Layer 7 of a small transformer language model trained on English Wikipedia (11 layers, counted from 0, width 64).
A neuron's activation on a vector x is SiLU(gate . x) times (in . x), where the dot is the dot product.

Input weights of the MLP neurons that the questions are about. A number n stands for (n - 500) times 0.0012.
n6 gate: 210 669 493 430 451 461 573 652 650 516 538 754 380 472 286 681 231 541 504 531 764 595 550 369 590 834 348 519 617 577 186 495 705 744 588 626 624 491 350 354 337 581 356 152 329 467 510 340 515 667 364 822 335 615 467 352 528 672 561 623 516 787 420 231
n19 gate: 312 331 431 718 264 528 651 473 367 402 685 491 468 402 339 558 607 645 538 427 471 189 611 450 478 487 563 675 398 346 607 435 493 519 594 428 508 556 603 496 582 489 729 634 532 566 592 556 556 424 480 416 540 494 601 328 514 384 758 300 541 477 535 632
n20 gate: 406 787 663 366 591 492 541 345 524 358 252 429 512 539 501 337 492 387 596 477 339 424 387 517 517 468 541 576 570 633 686 522 254 569 504 539 554 535 627 624 555 443 636 328 453 584 521 748 484 411 584 645 493 641 430 361 448 658 477 822 634 382 269 135
n21 gate: 620 578 486 152 533 557 482 400 566 175 546 401 530 501 373 198 471 537 356 664 178 288 221 465 620 283 419 460 540 479 592 470 265 742 438 584 461 620 675 581 532 502 469 650 244 493 554 446 619 432 350 624 387 419 278 439 481 641 685 537 272 314 682 405
n22 gate: 545 658 479 635 411 526 508 325 174 594 648 786 816 687 337 533 472 526 589 574 466 215 670 540 647 510 470 523 825 466 585 531 691 546 493 718 378 545 563 429 97 383 613 523 564 344 434 658 525 388 373 654 346 400 576 413 862 338 285 475 500 321 584 456
n23 gate: 478 622 378 385 447 235 527 269 355 522 694 535 622 324 487 365 478 863 391 237 378 556 601 624 552 411 571 414 745 306 525 548 506 633 544 519 380 312 510 318 711 670 518 409 574 547 622 636 564 617 682 341 409 487 517 298 322 732 776 581 636 295 424 519
n27 gate: 557 746 196 644 763 475 379 453 500 593 775 630 522 561 511 648 499 470 392 445 536 283 439 546 444 671 298 340 721 551 419 664 350 572 685 601 646 292 347 565 669 441 240 376 706 439 674 619 524 491 734 328 126 577 636 441 480 312 579 566 371 633 287 369
n50 gate: 383 382 492 520 558 747 428 741 653 440 284 674 790 606 463 465 509 618 405 587 516 436 649 700 779 548 120 635 570 326 212 462 383 474 609 541 386 609 383 495 363 425 599 556 229 384 368 381 481 606 442 552 623 114 584 404 441 467 341 582 557 459 621 439
n54 gate: 475 264 508 397 560 470 474 345 655 608 506 398 541 418 688 569 758 536 513 663 504 479 456 558 580 670 548 567 645 502 472 547 559 497 237 534 418 403 617 424 416 565 325 544 644 593 582 630 438 516 727 437 459 576 447 384 532 460 163 594 508 371 594 578
n55 gate: 509 274 363 497 507 477 189 873 487 397 369 516 615 402 647 555 685 647 538 932 519 537 511 653 461 488 478 516 362 347 313 609 487 764 413 474 470 601 337 523 430 319 525 465 436 348 292 462 696 560 196 491 410 235 398 494 490 346 557 412 568 510 474 595
n57 gate: 549 574 355 462 464 444 590 677 200 411 659 544 626 349 440 377 296 505 562 557 488 692 602 650 608 434 406 222 723 292 115 396 604 476 675 458 791 555 477 753 220 453 575 332 275 693 291 316 749 534 601 637 524 432 645 786 642 456 615 413 531 510 460 440
n61 gate: 570 424 410 239 465 475 500 297 216 567 461 671 496 345 711 438 547 395 749 389 259 312 420 340 613 433 389 325 284 207 529 312 569 443 332 529 429 632 658 525 493 378 514 569 584 594 436 685 509 589 402 523 444 436 619 447 505 524 621 575 324 475 335 348
n64 gate: 387 270 337 372 256 389 395 595 465 404 626 812 832 443 267 838 656 449 383 437 260 410 647 573 382 599 491 506 470 268 497 456 394 668 384 341 200 596 603 549 403 618 501 630 466 414 355 484 397 587 466 522 699 449 605 400 214 236 363 704 151 654 464 460
n71 gate: 382 704 296 468 484 620 527 412 588 667 522 636 480 585 544 363 345 614 965 613 370 174 550 353 546 682 659 393 434 407 563 679 219 633 455 437 580 334 603 509 436 364 628 239 687 392 515 570 662 378 342 187 421 499 517 485 290 330 762 633 315 264 337 464
n78 gate: 258 633 536 643 551 395 402 488 503 566 501 744 454 441 683 458 493 563 648 740 522 496 666 394 422 694 532 415 663 413 548 424 349 485 440 650 563 224 661 838 559 729 572 376 649 331 552 431 303 814 234 667 200 467 555 473 448 551 413 633 497 520 557 491
n79 gate: 521 474 486 525 536 290 696 443 467 375 543 557 387 647 460 636 408 862 749 469 240 533 438 430 219 707 514 617 519 406 388 594 485 473 575 744 588 420 524 446 522 389 598 568 450 292 480 450 391 45 460 735 268 399 317 713 592 477 679 497 379 476 645 226
n80 gate: 318 644 327 469 534 454 852 452 450 464 342 523 480 338 780 798 623 816 339 481 463 553 608 579 309 444 577 496 495 457 423 622 678 454 567 536 243 462 632 249 364 474 397 308 870 467 444 373 485 596 488 311 444 456 392 409 482 639 547 308 328 491 478 403
n82 gate: 524 581 273 200 351 456 523 712 463 597 218 450 323 331 600 671 563 574 720 590 713 614 763 413 236 498 498 675 275 521 368 591 510 697 502 334 761 400 255 594 311 743 490 628 379 325 512 548 654 722 195 285 325 392 354 298 639 467 393 418 742 352 556 376
n88 gate: 335 578 378 462 457 627 633 755 487 401 615 348 402 357 464 427 365 622 553 474 445 430 571 602 620 667 705 616 667 400 310 530 536 438 735 523 676 521 402 178 614 593 172 587 529 564 566 395 211 760 520 696 500 404 684 403 526 609 534 368 253 673 458 498
n90 gate: 445 364 735 446 665 554 156 554 592 538 529 393 173 351 500 522 555 657 483 664 525 434 401 652 428 563 506 400 662 469 323 530 457 518 358 468 437 700 404 494 402 794 459 651 456 294 188 412 498 273 338 427 497 700 262 564 516 620 586 498 537 156 233 335
n98 gate: 478 619 492 470 525 740 406 452 416 391 500 381 595 380 482 149 376 451 691 899 291 119 449 488 462 537 513 341 405 540 457 434 660 474 705 523 308 478 647 266 359 357 703 530 405 465 472 595 513 508 684 191 780 527 696 624 751 537 581 687 349 394 544 341
n100 gate: 556 522 404 505 622 523 626 449 488 746 534 224 180 332 565 563 531 515 724 568 527 277 547 392 600 493 504 364 523 572 378 350 589 726 573 479 482 579 540 559 186 336 349 397 290 626 401 524 580 468 426 99 364 486 525 413 573 402 484 726 501 316 493 414
n106 gate: 543 568 525 509 682 582 238 378 278 570 656 403 466 505 574 498 505 645 482 550 573 252 524 564 618 790 512 198 359 505 357 392 290 670 664 563 731 402 485 542 282 601 613 364 464 333 549 655 694 596 614 549 356 673 278 33 311 725 612 504 719 151 658 430
n118 gate: 359 493 414 369 500 374 451 433 325 429 771 665 687 569 371 374 358 563 838 512 411 504 694 609 447 547 541 570 522 494 679 514 275 697 639 707 582 171 494 423 507 412 342 445 536 443 639 389 679 187 618 536 564 542 485 406 217 429 592 620 654 126 179 640
n121 gate: 530 368 457 198 409 563 609 531 416 456 452 261 553 533 592 561 557 624 672 493 556 640 499 553 661 795 170 389 490 496 772 516 626 550 314 754 308 86 489 381 475 556 481 293 507 494 450 438 293 737 452 613 514 407 511 421 443 490 379 515 448 565 546 472
n127 gate: 486 611 279 607 488 357 300 494 369 488 507 196 233 273 460 596 469 566 389 241 445 458 496 428 629 653 491 593 484 428 609 421 522 459 223 361 648 670 290 360 724 593 563 388 331 385 706 505 430 626 351 527 295 457 563 504 685 364 703 928 322 640 600 479
n6 in: 606 568 649 413 672 508 615 548 723 547 558 504 437 355 481 304 406 628 491 417 981 358 434 820 551 693 617 391 479 662 396 687 522 473 704 673 662 433 837 572 414 234 503 643 580 653 678 479 542 767 568 419 405 229 539 429 495 403 220 509 537 355 738 491
n19 in: 730 447 504 373 725 458 407 276 467 503 373 372 490 601 741 267 655 553 690 582 361 583 282 355 394 588 435 397 439 472 495 383 732 481 606 724 462 542 510 463 390 502 634 471 499 445 536 426 553 471 654 398 448 708 429 734 564 439 406 437 516 460 482 434
n20 in: 385 197 661 664 540 526 446 586 600 515 587 545 351 493 716 672 486 684 247 534 560 560 547 442 630 469 493 333 465 390 348 698 452 423 232 591 510 492 287 543 506 708 533 446 533 438 644 526 352 590 308 474 626 514 336 583 555 283 458 488 488 578 618 587
n21 in: 562 523 701 692 431 247 452 479 268 412 613 584 643 686 238 735 272 367 470 314 513 618 483 605 506 532 548 359 544 420 459 331 558 352 286 346 456 789 490 318 517 652 506 321 567 593 508 492 414 655 451 712 514 531 509 592 533 371 572 436 320 746 312 561
n22 in: 570 314 512 411 641 602 592 340 571 360 576 576 873 484 688 526 658 458 809 407 319 384 496 480 516 326 371 172 424 698 534 699 401 544 460 501 433 475 665 573 327 530 642 647 476 532 615 513 633 432 665 185 459 508 429 643 494 614 648 566 505 255 269 473
n23 in: 509 275 392 868 520 581 666 679 554 480 382 577 683 470 253 609 569 685 385 575 575 580 773 605 470 334 597 991 583 652 572 544 400 415 465 461 550 522 419 587 348 619 490 565 460 519 378 611 545 574 297 570 689 467 431 391 298 351 578 505 624 531 444 590
n27 in: 452 493 590 399 258 574 422 491 412 428 562 359 436 624 487 468 619 750 275 500 289 436 367 353 566 178 546 372 664 490 488 481 769 550 612 729 298 619 502 393 508 373 641 773 412 567 595 393 433 528 623 438 572 763 424 452 376 675 632 572 410 282 797 454
n50 in: 591 615 396 576 709 350 420 681 571 486 484 867 432 529 352 323 673 581 586 460 509 428 463 324 532 460 730 530 436 638 325 548 623 539 390 490 511 398 257 292 412 551 641 490 418 319 250 603 618 315 266 544 590 703 639 481 567 354 321 466 566 564 419 512
n54 in: 544 374 421 675 491 619 634 607 460 470 514 615 510 428 540 645 550 532 691 554 455 617 579 381 419 658 505 428 715 566 683 327 659 311 430 443 456 433 645 460 690 601 419 343 630 776 639 606 473 554 587 586 765 553 582 528 307 543 501 420 488 610 538 591
n55 in: 560 575 532 429 480 718 558 469 325 408 470 380 368 354 569 239 377 701 313 404 447 596 523 459 433 673 323 475 567 484 684 620 429 417 595 608 628 500 867 395 758 656 488 459 752 580 582 587 443 384 849 495 427 582 823 634 421 621 422 462 538 468 600 520
n57 in: 434 594 481 626 396 483 747 376 507 522 500 464 189 502 452 260 255 322 596 577 586 325 551 332 573 536 483 266 626 290 282 307 433 601 460 583 549 474 745 660 542 523 492 558 590 796 370 426 618 292 389 250 260 595 548 617 491 450 600 507 345 761 609 499
n61 in: 579 536 537 509 640 341 481 595 545 618 546 496 532 459 551 371 622 582 534 570 443 678 267 299 580 406 272 648 190 518 526 445 482 529 663 595 228 551 516 536 541 611 112 548 209 316 385 402 414 538 545 526 567 659 556 445 518 546 667 500 231 454 339 652
n64 in: 515 394 637 513 245 585 462 769 352 448 471 584 708 641 339 553 612 412 451 488 470 480 550 490 484 507 708 521 169 564 430 507 448 432 594 355 609 632 511 472 381 452 444 324 435 394 330 764 889 537 344 315 461 463 618 588 372 450 313 478 355 503 675 444
n71 in: 475 582 536 543 736 410 554 193 447 576 823 612 737 632 397 422 595 249 422 578 393 492 518 505 629 602 557 297 329 502 610 665 330 635 359 241 434 245 309 509 276 757 316 391 619 355 539 509 658 387 548 375 714 757 343 621 326 357 836 594 596 565 483 467
n78 in: 522 483 555 691 650 454 550 419 637 443 530 498 8 448 795 571 544 547 572 505 539 599 559 622 528 534 612 578 639 504 263 578 550 257 444 642 644 576 520 843 416 477 512 475 547 420 385 465 621 488 292 444 170 416 613 671 598 316 104 569 614 449 456 653
n79 in: 596 375 481 554 724 320 652 590 601 388 404 528 462 580 617 505 548 468 447 452 453 511 276 288 399 381 256 360 484 495 361 476 562 437 439 632 249 596 650 523 718 515 647 678 587 572 473 159 416 326 577 558 394 436 451 794 586 577 460 542 494 654 531 461
n80 in: 532 700 674 542 583 293 589 742 219 142 360 698 567 307 498 580 317 600 398 422 487 550 494 426 505 401 542 648 388 545 586 357 581 421 492 578 658 359 338 374 471 581 470 706 562 528 366 358 561 742 563 733 454 595 639 504 369 537 506 413 601 568 386 786
n82 in: 583 375 303 150 546 585 546 488 289 558 720 409 517 487 610 490 335 443 540 463 549 535 218 467 622 181 544 398 365 387 653 378 563 545 635 338 383 295 755 253 391 434 514 632 621 443 783 476 400 324 682 344 558 627 651 613 576 627 542 458 641 321 583 608
n88 in: 471 237 451 446 422 568 407 512 752 670 673 424 450 699 411 464 627 733 582 353 511 134 539 517 468 425 655 746 462 425 319 743 617 562 551 478 550 395 564 429 339 666 360 402 510 586 388 721 449 689 277 476 482 361 448 384 508 451 571 650 543 662 196 496
n90 in: 643 391 695 717 296 552 551 488 421 452 527 566 584 628 504 581 649 288 322 449 494 347 675 494 811 488 258 485 415 593 250 515 439 484 607 538 620 513 851 774 601 622 495 514 546 380 687 314 512 228 213 586 609 719 429 500 483 471 435 327 339 652 444 491
n98 in: 547 327 641 580 254 453 836 439 603 335 624 426 322 444 412 592 421 380 392 288 482 569 476 525 439 632 409 447 397 544 370 357 532 176 376 589 500 579 648 724 570 380 536 378 413 684 512 468 566 262 528 597 436 304 666 364 568 439 232 512 207 515 752 620
n100 in: 539 517 247 517 574 586 444 532 262 562 464 473 426 494 636 335 410 624 748 567 740 627 457 349 648 413 615 677 267 401 460 465 521 518 596 488 497 553 497 402 442 374 450 645 620 652 511 638 306 459 810 435 540 429 443 426 408 617 749 498 365 528 505 441
n106 in: 646 490 910 252 502 681 319 468 465 423 345 594 448 472 613 485 667 525 588 582 621 309 316 580 423 601 310 316 281 561 582 624 673 491 320 340 608 471 762 592 529 251 505 602 117 719 621 306 764 420 234 445 64 320 396 441 366 311 413 668 451 587 555 726
n118 in: 485 593 233 575 662 249 159 254 550 327 297 539 777 663 544 657 641 660 407 455 520 465 565 608 557 623 475 272 618 812 563 592 356 335 381 573 506 335 328 485 529 664 193 540 649 583 375 388 586 336 508 564 514 565 450 389 352 519 463 459 657 572 308 467
n121 in: 444 588 587 499 445 549 571 381 461 230 426 355 359 748 449 658 395 502 574 384 607 522 661 675 748 503 341 523 385 633 583 395 594 534 330 336 640 635 352 549 423 414 653 467 482 347 533 466 253 656 513 499 460 402 446 214 507 346 770 739 542 638 470 530
n127 in: 440 690 453 461 724 542 401 505 550 687 475 500 614 512 400 748 546 432 516 524 717 424 626 628 519 384 451 526 793 504 667 532 527 583 326 416 321 476 481 366 669 515 588 332 715 351 617 456 493 652 307 670 785 702 476 435 558 440 592 574 741 318 507 429

Each question shows a token from some text and the vector x that enters the MLP there. A number n stands for (n - 500) times 0.012.

"se": 503 538 456 469 470 529 548 434 709 515 681 560 398 298 304 464 438 467 391 266 651 451 501 354 514 563 480 598 525 571 547 433 407 587 510 458 439 393 478 351 613 523 527 506 537 564 678 547 446 600 305 554 393 456 505 686 564 596 375 525 393 618 487 493
Which three neurons fire most, strongest first? n6, n88, n127

".": 779 402 536 467 648 500 548 525 549 615 634 393 541 724 405 390 656 435 609 638 426 463 568 463 373 599 661 403 535 475 505 587 534 567 524 405 421 413 519 425 567 517 437 407 644 388 507 633 550 550 468 384 525 652 482 587 436 441 516 542 515 479 426 650
Which neuron lights up most? n71

" car": 484 429 494 492 593 377 569 464 448 476 446 399 307 644 474 569 422 466 432 334 488 578 554 532 538 403 491 495 413 602 436 350 513 342 552 394 545 380 713 329 347 356 534 596 597 367 531 408 342 432 635 498 583 564 660 600 394 531 523 480 500 716 500 391
Which neuron lights up most? n79

" Tournament": 747 369 381 387 619 530 490 474 447 740 533 464 452 492 398 436 473 412 234 373 601 605 441 295 653 648 374 478 423 478 537 443 456 433 489 543 386 500 567 452 316 450 527 478 569 439 538 522 486 545 468 474 444 537 590 477 360 482 483 533 618 619 644 522
Which neuron lights up most? n61

"\n": 477 381 602 682 677 555 480 540 651 525 550 405 459 470 353 502 493 573 500 563 600 489 564 696 411 595 763 556 607 579 515 579 408 542 560 546 528 524 559 462 816 383 639 431 493 487 394 643 599 444 521 466 469 407 760 475 438 560 491 497 643 415 442 542
Which two neurons fire most, strongest first? n23, n55

"9": 477 507 483 767 543 623 476 532 615 632 671 518 413 394 375 521 537 494 469 320 513 522 547 635 400 526 578 591 584 524 474 677 444 511 421 502 681 602 489 498 532 587 555 509 601 581 555 638 321 555 583 556 560 667 430 425 396 489 595 522 553 499 661 694
Which neuron lights up most? n23

" Society": 814 428 548 364 495 503 495 559 461 570 504 468 591 414 516 542 592 543 448 333 404 479 391 415 442 483 548 583 491 599 509 398 513 258 583 523 460 547 739 444 426 415 585 337 465 563 617 533 483 570 558 473 533 708 574 523 438 508 536 557 575 446 669 386
Which neuron lights up most? n98

" ": 486 585 445 438 577 445 516 511 602 536 451 515 455 619 541 407 515 558 512 378 532 413 503 474 530 757 404 513 497 727 553 603 566 489 517 476 502 435 623 604 530 397 514 536 569 537 431 478 545 592 459 381 580 540 579 565 465 405 527 158 647 597 584 621
The most active neuron and its activation: n19, at about 0.62

"SA": 740 469 642 553 652 468 501 387 433 502 550 389 636 432 458 338 580 410 459 399 545 601 426 495 614 278 618 537 622 569 463 458 460 380 407 417 502 600 579 492 414 486 565 346 476 481 619 587 483 647 566 463 506 660 578 514 528 515 501 379 494 562 624 382
The most active neuron and its activation: n21, at about 1.4

"5": 812 371 582 440 677 690 526 345 482 588 468 520 456 543 501 471 647 516 489 370 451 582 431 480 563 538 503 510 379 345 502 554 335 541 535 555 512 604 605 602 584 602 571 476 437 526 721 560 491 462 564 508 553 544 411 502 558 500 529 583 412 551 455 613
Which three neurons fire most, strongest first? n61, n106, n20

" the": 761 445 574 514 614 566 480 511 534 470 587 530 474 541 466 565 446 542 488 41 553 598 698 588 512 504 559 464 563 460 430 533 556 537 589 378 512 408 656 500 409 580 497 494 485 649 411 412 468 460 388 415 542 506 556 489 471 481 405 513 562 450 615 523
Which neuron lights up most? n23

" early": 621 582 521 446 507 580 557 483 530 392 536 381 614 579 463 523 544 521 517 106 496 483 552 614 391 405 321 428 570 643 333 609 454 369 535 440 502 540 605 382 605 515 551 462 629 481 496 508 570 455 503 577 487 410 694 418 525 504 280 555 379 672 525 437
The most active neuron and its activation: n64, at about 1.7

"mi": 686 573 454 419 522 410 564 482 399 423 414 478 420 435 392 458 538 448 447 329 505 545 485 494 617 224 583 470 571 451 495 402 463 615 583 477 616 660 653 554 551 416 602 680 371 777 566 451 533 405 486 507 505 632 604 534 536 569 487 447 435 570 418 485
Which neuron lights up most? n57

" placed": 594 655 417 539 526 472 480 421 565 637 682 584 375 513 457 600 514 471 415 357 590 519 531 489 644 576 377 444 507 593 508 493 455 581 504 421 405 462 688 351 456 541 375 453 717 540 540 533 467 535 627 426 276 631 629 529 489 737 323 554 586 559 377 591
Which neuron lights up most? n6

"'": 550 332 441 353 513 656 585 412 376 540 491 538 510 731 444 529 494 428 338 450 436 522 586 435 509 294 517 580 605 549 527 469 454 526 357 397 391 476 415 528 412 525 651 517 541 514 380 649 327 502 496 442 597 647 600 375 527 525 502 485 761 359 574 507
Which three neurons fire most, strongest first? n23, n22, n82

"e": 820 421 409 420 516 459 491 482 494 505 573 456 480 517 423 402 530 569 448 57 450 453 328 456 514 466 498 404 435 570 589 428 471 506 524 505 495 525 561 338 591 489 570 521 423 507 624 447 477 522 489 567 508 605 444 586 588 593 504 559 453 615 537 388
Which three neurons fire most, strongest first? n21, n79, n61

"s": 485 342 694 562 460 575 500 559 425 366 555 483 424 579 484 519 422 523 497 463 497 533 551 382 549 312 524 599 728 580 553 302 413 355 374 464 476 554 483 466 495 567 534 555 758 377 474 560 360 636 365 610 572 569 364 496 362 650 470 500 720 543 511 494
The most active neuron and its activation: n90, at about 2

" ex": 523 475 654 414 346 394 439 535 488 618 761 347 451 451 655 616 486 523 640 451 548 412 623 505 454 357 667 626 646 581 596 429 418 547 565 529 398 454 506 575 728 391 557 526 456 456 411 480 340 587 500 573 469 442 593 570 442 314 403 513 494 643 474 594
The most active neuron and its activation: n78, at about 4

"1": 725 456 439 635 636 525 577 367 452 494 699 432 532 600 558 539 628 531 500 150 428 492 483 458 508 533 496 469 487 597 489 586 579 441 575 530 559 542 444 495 498 457 509 476 512 594 461 493 392 533 772 520 476 616 351 428 553 470 524 431 631 472 474 657
Which neuron lights up most? n27

" art": 686 587 540 443 494 517 473 527 465 599 538 277 571 530 525 562 473 555 461 323 528 447 531 500 406 562 479 530 525 671 428 470 526 271 431 531 483 518 737 570 622 495 453 568 605 464 642 631 353 449 440 549 454 574 610 514 546 486 576 655 563 592 584 250
Which three neurons fire most, strongest first? n127, n79, n27

"ch": 692 485 641 306 403 515 356 415 607 512 487 409 644 550 372 412 495 387 532 387 401 337 429 398 593 239 507 483 455 540 446 350 605 374 499 415 582 580 504 376 468 491 558 588 511 483 533 461 469 485 487 500 557 458 587 555 394 632 445 542 521 517 595 386
The most active neuron and its activation: n21, at about 3

"raw": 641 406 527 362 468 503 447 446 623 380 526 453 541 496 451 463 556 461 526 565 546 515 475 286 507 293 391 477 530 564 506 355 588 337 321 554 552 471 526 351 480 292 542 548 490 610 378 468 328 564 469 419 491 735 553 578 514 562 416 506 555 707 593 336
Which three neurons fire most, strongest first? n98, n54, n121

"ly": 894 721 581 434 561 484 582 393 620 760 412 497 472 546 628 481 586 620 608 374 479 381 432 535 530 482 430 437 601 601 503 565 434 418 521 546 544 502 509 425 563 416 469 551 493 538 582 608 508 540 528 545 500 553 556 548 402 559 499 617 479 460 543 427
Which neuron lights up most? n27

" quarter": 593 305 324 491 578 476 573 442 440 757 503 392 461 458 399 480 487 419 550 215 553 528 566 435 563 495 336 452 560 571 514 489 552 581 706 484 712 543 614 531 431 472 471 640 466 593 426 512 495 490 587 653 401 592 680 409 523 645 426 468 422 526 559 567
Which three neurons fire most, strongest first? n57, n100, n6

"ting": 675 325 606 356 651 494 400 466 738 432 629 447 534 322 556 591 523 439 460 428 460 312 515 431 624 343 282 495 579 467 489 627 531 451 401 455 466 588 486 464 382 445 473 589 530 631 543 565 496 465 438 601 491 511 665 483 600 503 425 597 695 680 479 523
Which neuron lights up most? n22

" in": 717 364 542 519 514 454 460 503 524 707 377 594 374 471 511 404 546 414 634 171 562 593 657 508 597 464 284 497 581 596 600 618 464 406 538 572 400 428 480 536 466 420 508 535 603 465 407 575 456 383 510 489 416 527 482 488 475 505 419 580 445 465 442 659
Which three neurons fire most, strongest first? n22, n61, n118

" as": 754 408 503 581 579 454 518 461 590 563 508 532 417 495 599 481 491 496 559 470 526 418 551 557 463 402 712 555 599 560 598 520 439 490 522 595 587 267 743 514 406 365 485 477 697 538 638 479 534 544 535 674 529 717 527 423 513 480 338 566 457 478 483 636
Which three neurons fire most, strongest first? n54, n78, n118

" winner": 785 229 415 353 649 510 515 531 590 728 583 482 443 485 379 505 437 575 472 385 460 426 421 424 501 490 382 674 525 579 589 528 476 479 719 422 499 592 643 534 326 493 526 411 565 539 504 641 493 584 642 508 423 621 510 396 416 492 435 559 528 545 551 526
The most active neuron and its activation: n100, at about 2.7

"6": 610 485 497 650 511 494 443 474 570 465 519 386 547 604 566 586 591 479 256 309 463 611 500 482 368 510 497 411 469 540 586 460 509 438 563 682 540 613 370 402 654 537 518 486 660 486 526 476 396 705 519 554 620 676 389 555 537 537 579 312 633 547 569 603
Which two neurons fire most, strongest first? n80, n127

"ed": 814 337 516 440 397 487 408 514 725 496 625 465 355 515 338 469 478 585 434 131 588 411 564 443 516 562 427 473 458 492 537 546 451 545 460 477 518 561 437 375 620 583 583 595 490 585 464 448 376 540 491 497 473 526 476 536 615 578 455 544 515 637 423 534
The most active neuron and its activation: n88, at about 3.3

" separate": 668 350 428 528 593 431 536 524 487 651 559 403 511 505 522 648 532 589 482 201 622 547 634 445 552 538 271 400 509 462 491 597 467 530 647 424 538 553 569 477 507 444 485 518 561 582 416 498 410 489 694 405 591 608 748 437 616 658 429 497 370 586 518 496
The most active neuron and its activation: n100, at about 2.3

" Champion": 885 286 471 364 573 469 519 514 524 735 531 499 400 429 487 517 498 594 474 514 546 538 473 288 491 510 421 607 555 431 642 366 371 507 618 414 396 613 568 452 402 531 524 486 518 472 465 524 459 588 579 394 487 474 560 459 432 539 487 533 506 540 619 583
Which neuron lights up most? n100

"2": 397 499 578 442 571 648 581 532 592 562 618 540 489 402 294 589 438 368 487 489 544 543 428 464 496 572 449 726 553 611 525 577 451 602 499 673 637 730 454 542 527 524 489 511 497 406 411 536 480 578 667 503 487 684 425 470 367 400 442 420 455 650 606 606
Which neuron lights up most? n6

"7": 688 583 562 603 576 564 561 416 519 486 489 441 452 604 644 480 662 545 269 368 440 446 519 417 321 652 447 416 351 543 502 526 548 388 477 573 571 665 509 480 595 503 532 449 617 609 538 452 528 595 600 459 544 591 503 660 554 484 475 370 672 478 458 619
Which neuron lights up most? n80

" artist": 702 338 471 402 502 484 410 537 504 563 505 323 443 456 422 473 517 492 548 304 484 449 348 552 535 502 442 628 604 451 407 498 542 259 713 455 552 512 829 478 520 635 401 407 523 474 542 665 411 490 659 448 536 465 636 563 383 557 458 515 508 545 546 449
Which three neurons fire most, strongest first? n88, n54, n98

" player": 798 419 418 405 542 428 501 446 492 609 489 349 523 470 431 404 493 530 472 260 515 370 385 461 434 551 411 705 519 456 450 539 456 333 698 515 458 471 709 387 316 502 457 389 579 539 485 599 444 565 628 556 617 549 587 518 468 532 511 477 416 551 523 401
Which three neurons fire most, strongest first? n88, n61, n98

" personal": 732 480 534 412 564 559 474 452 467 476 540 428 520 599 512 489 601 589 545 124 606 304 582 419 491 543 480 596 589 375 401 601 607 348 559 463 511 452 557 481 620 445 485 529 544 490 432 459 467 511 621 558 579 538 657 551 540 400 534 536 400 700 590 371
Which three neurons fire most, strongest first? n88, n79, n27

" |": 633 470 503 621 494 416 471 651 575 603 527 587 474 542 407 514 465 413 498 441 673 482 494 634 410 488 638 579 612 447 521 492 537 460 515 432 517 662 563 556 569 509 521 435 494 607 404 471 505 495 440 554 543 424 527 459 407 403 536 607 505 557 519 883
Which neuron lights up most? n64

"type": 887 438 518 370 567 462 505 622 429 484 494 541 425 576 437 563 567 531 427 302 358 467 469 437 519 426 454 460 406 620 466 473 482 360 598 548 571 565 724 441 414 456 543 477 575 614 483 552 434 479 564 448 497 679 686 561 576 453 508 549 480 514 579 450
The most active neuron and its activation: n98, at about 2.4

" first": 768 508 502 351 567 626 542 458 576 678 578 582 500 562 378 583 502 600 512 110 550 449 437 514 506 425 433 381 599 555 464 616 587 417 559 393 577 427 581 548 528 452 582 437 576 441 555 513 626 528 639 590 562 466 610 555 598 476 393 522 462 438 509 499
Which neuron lights up most? n22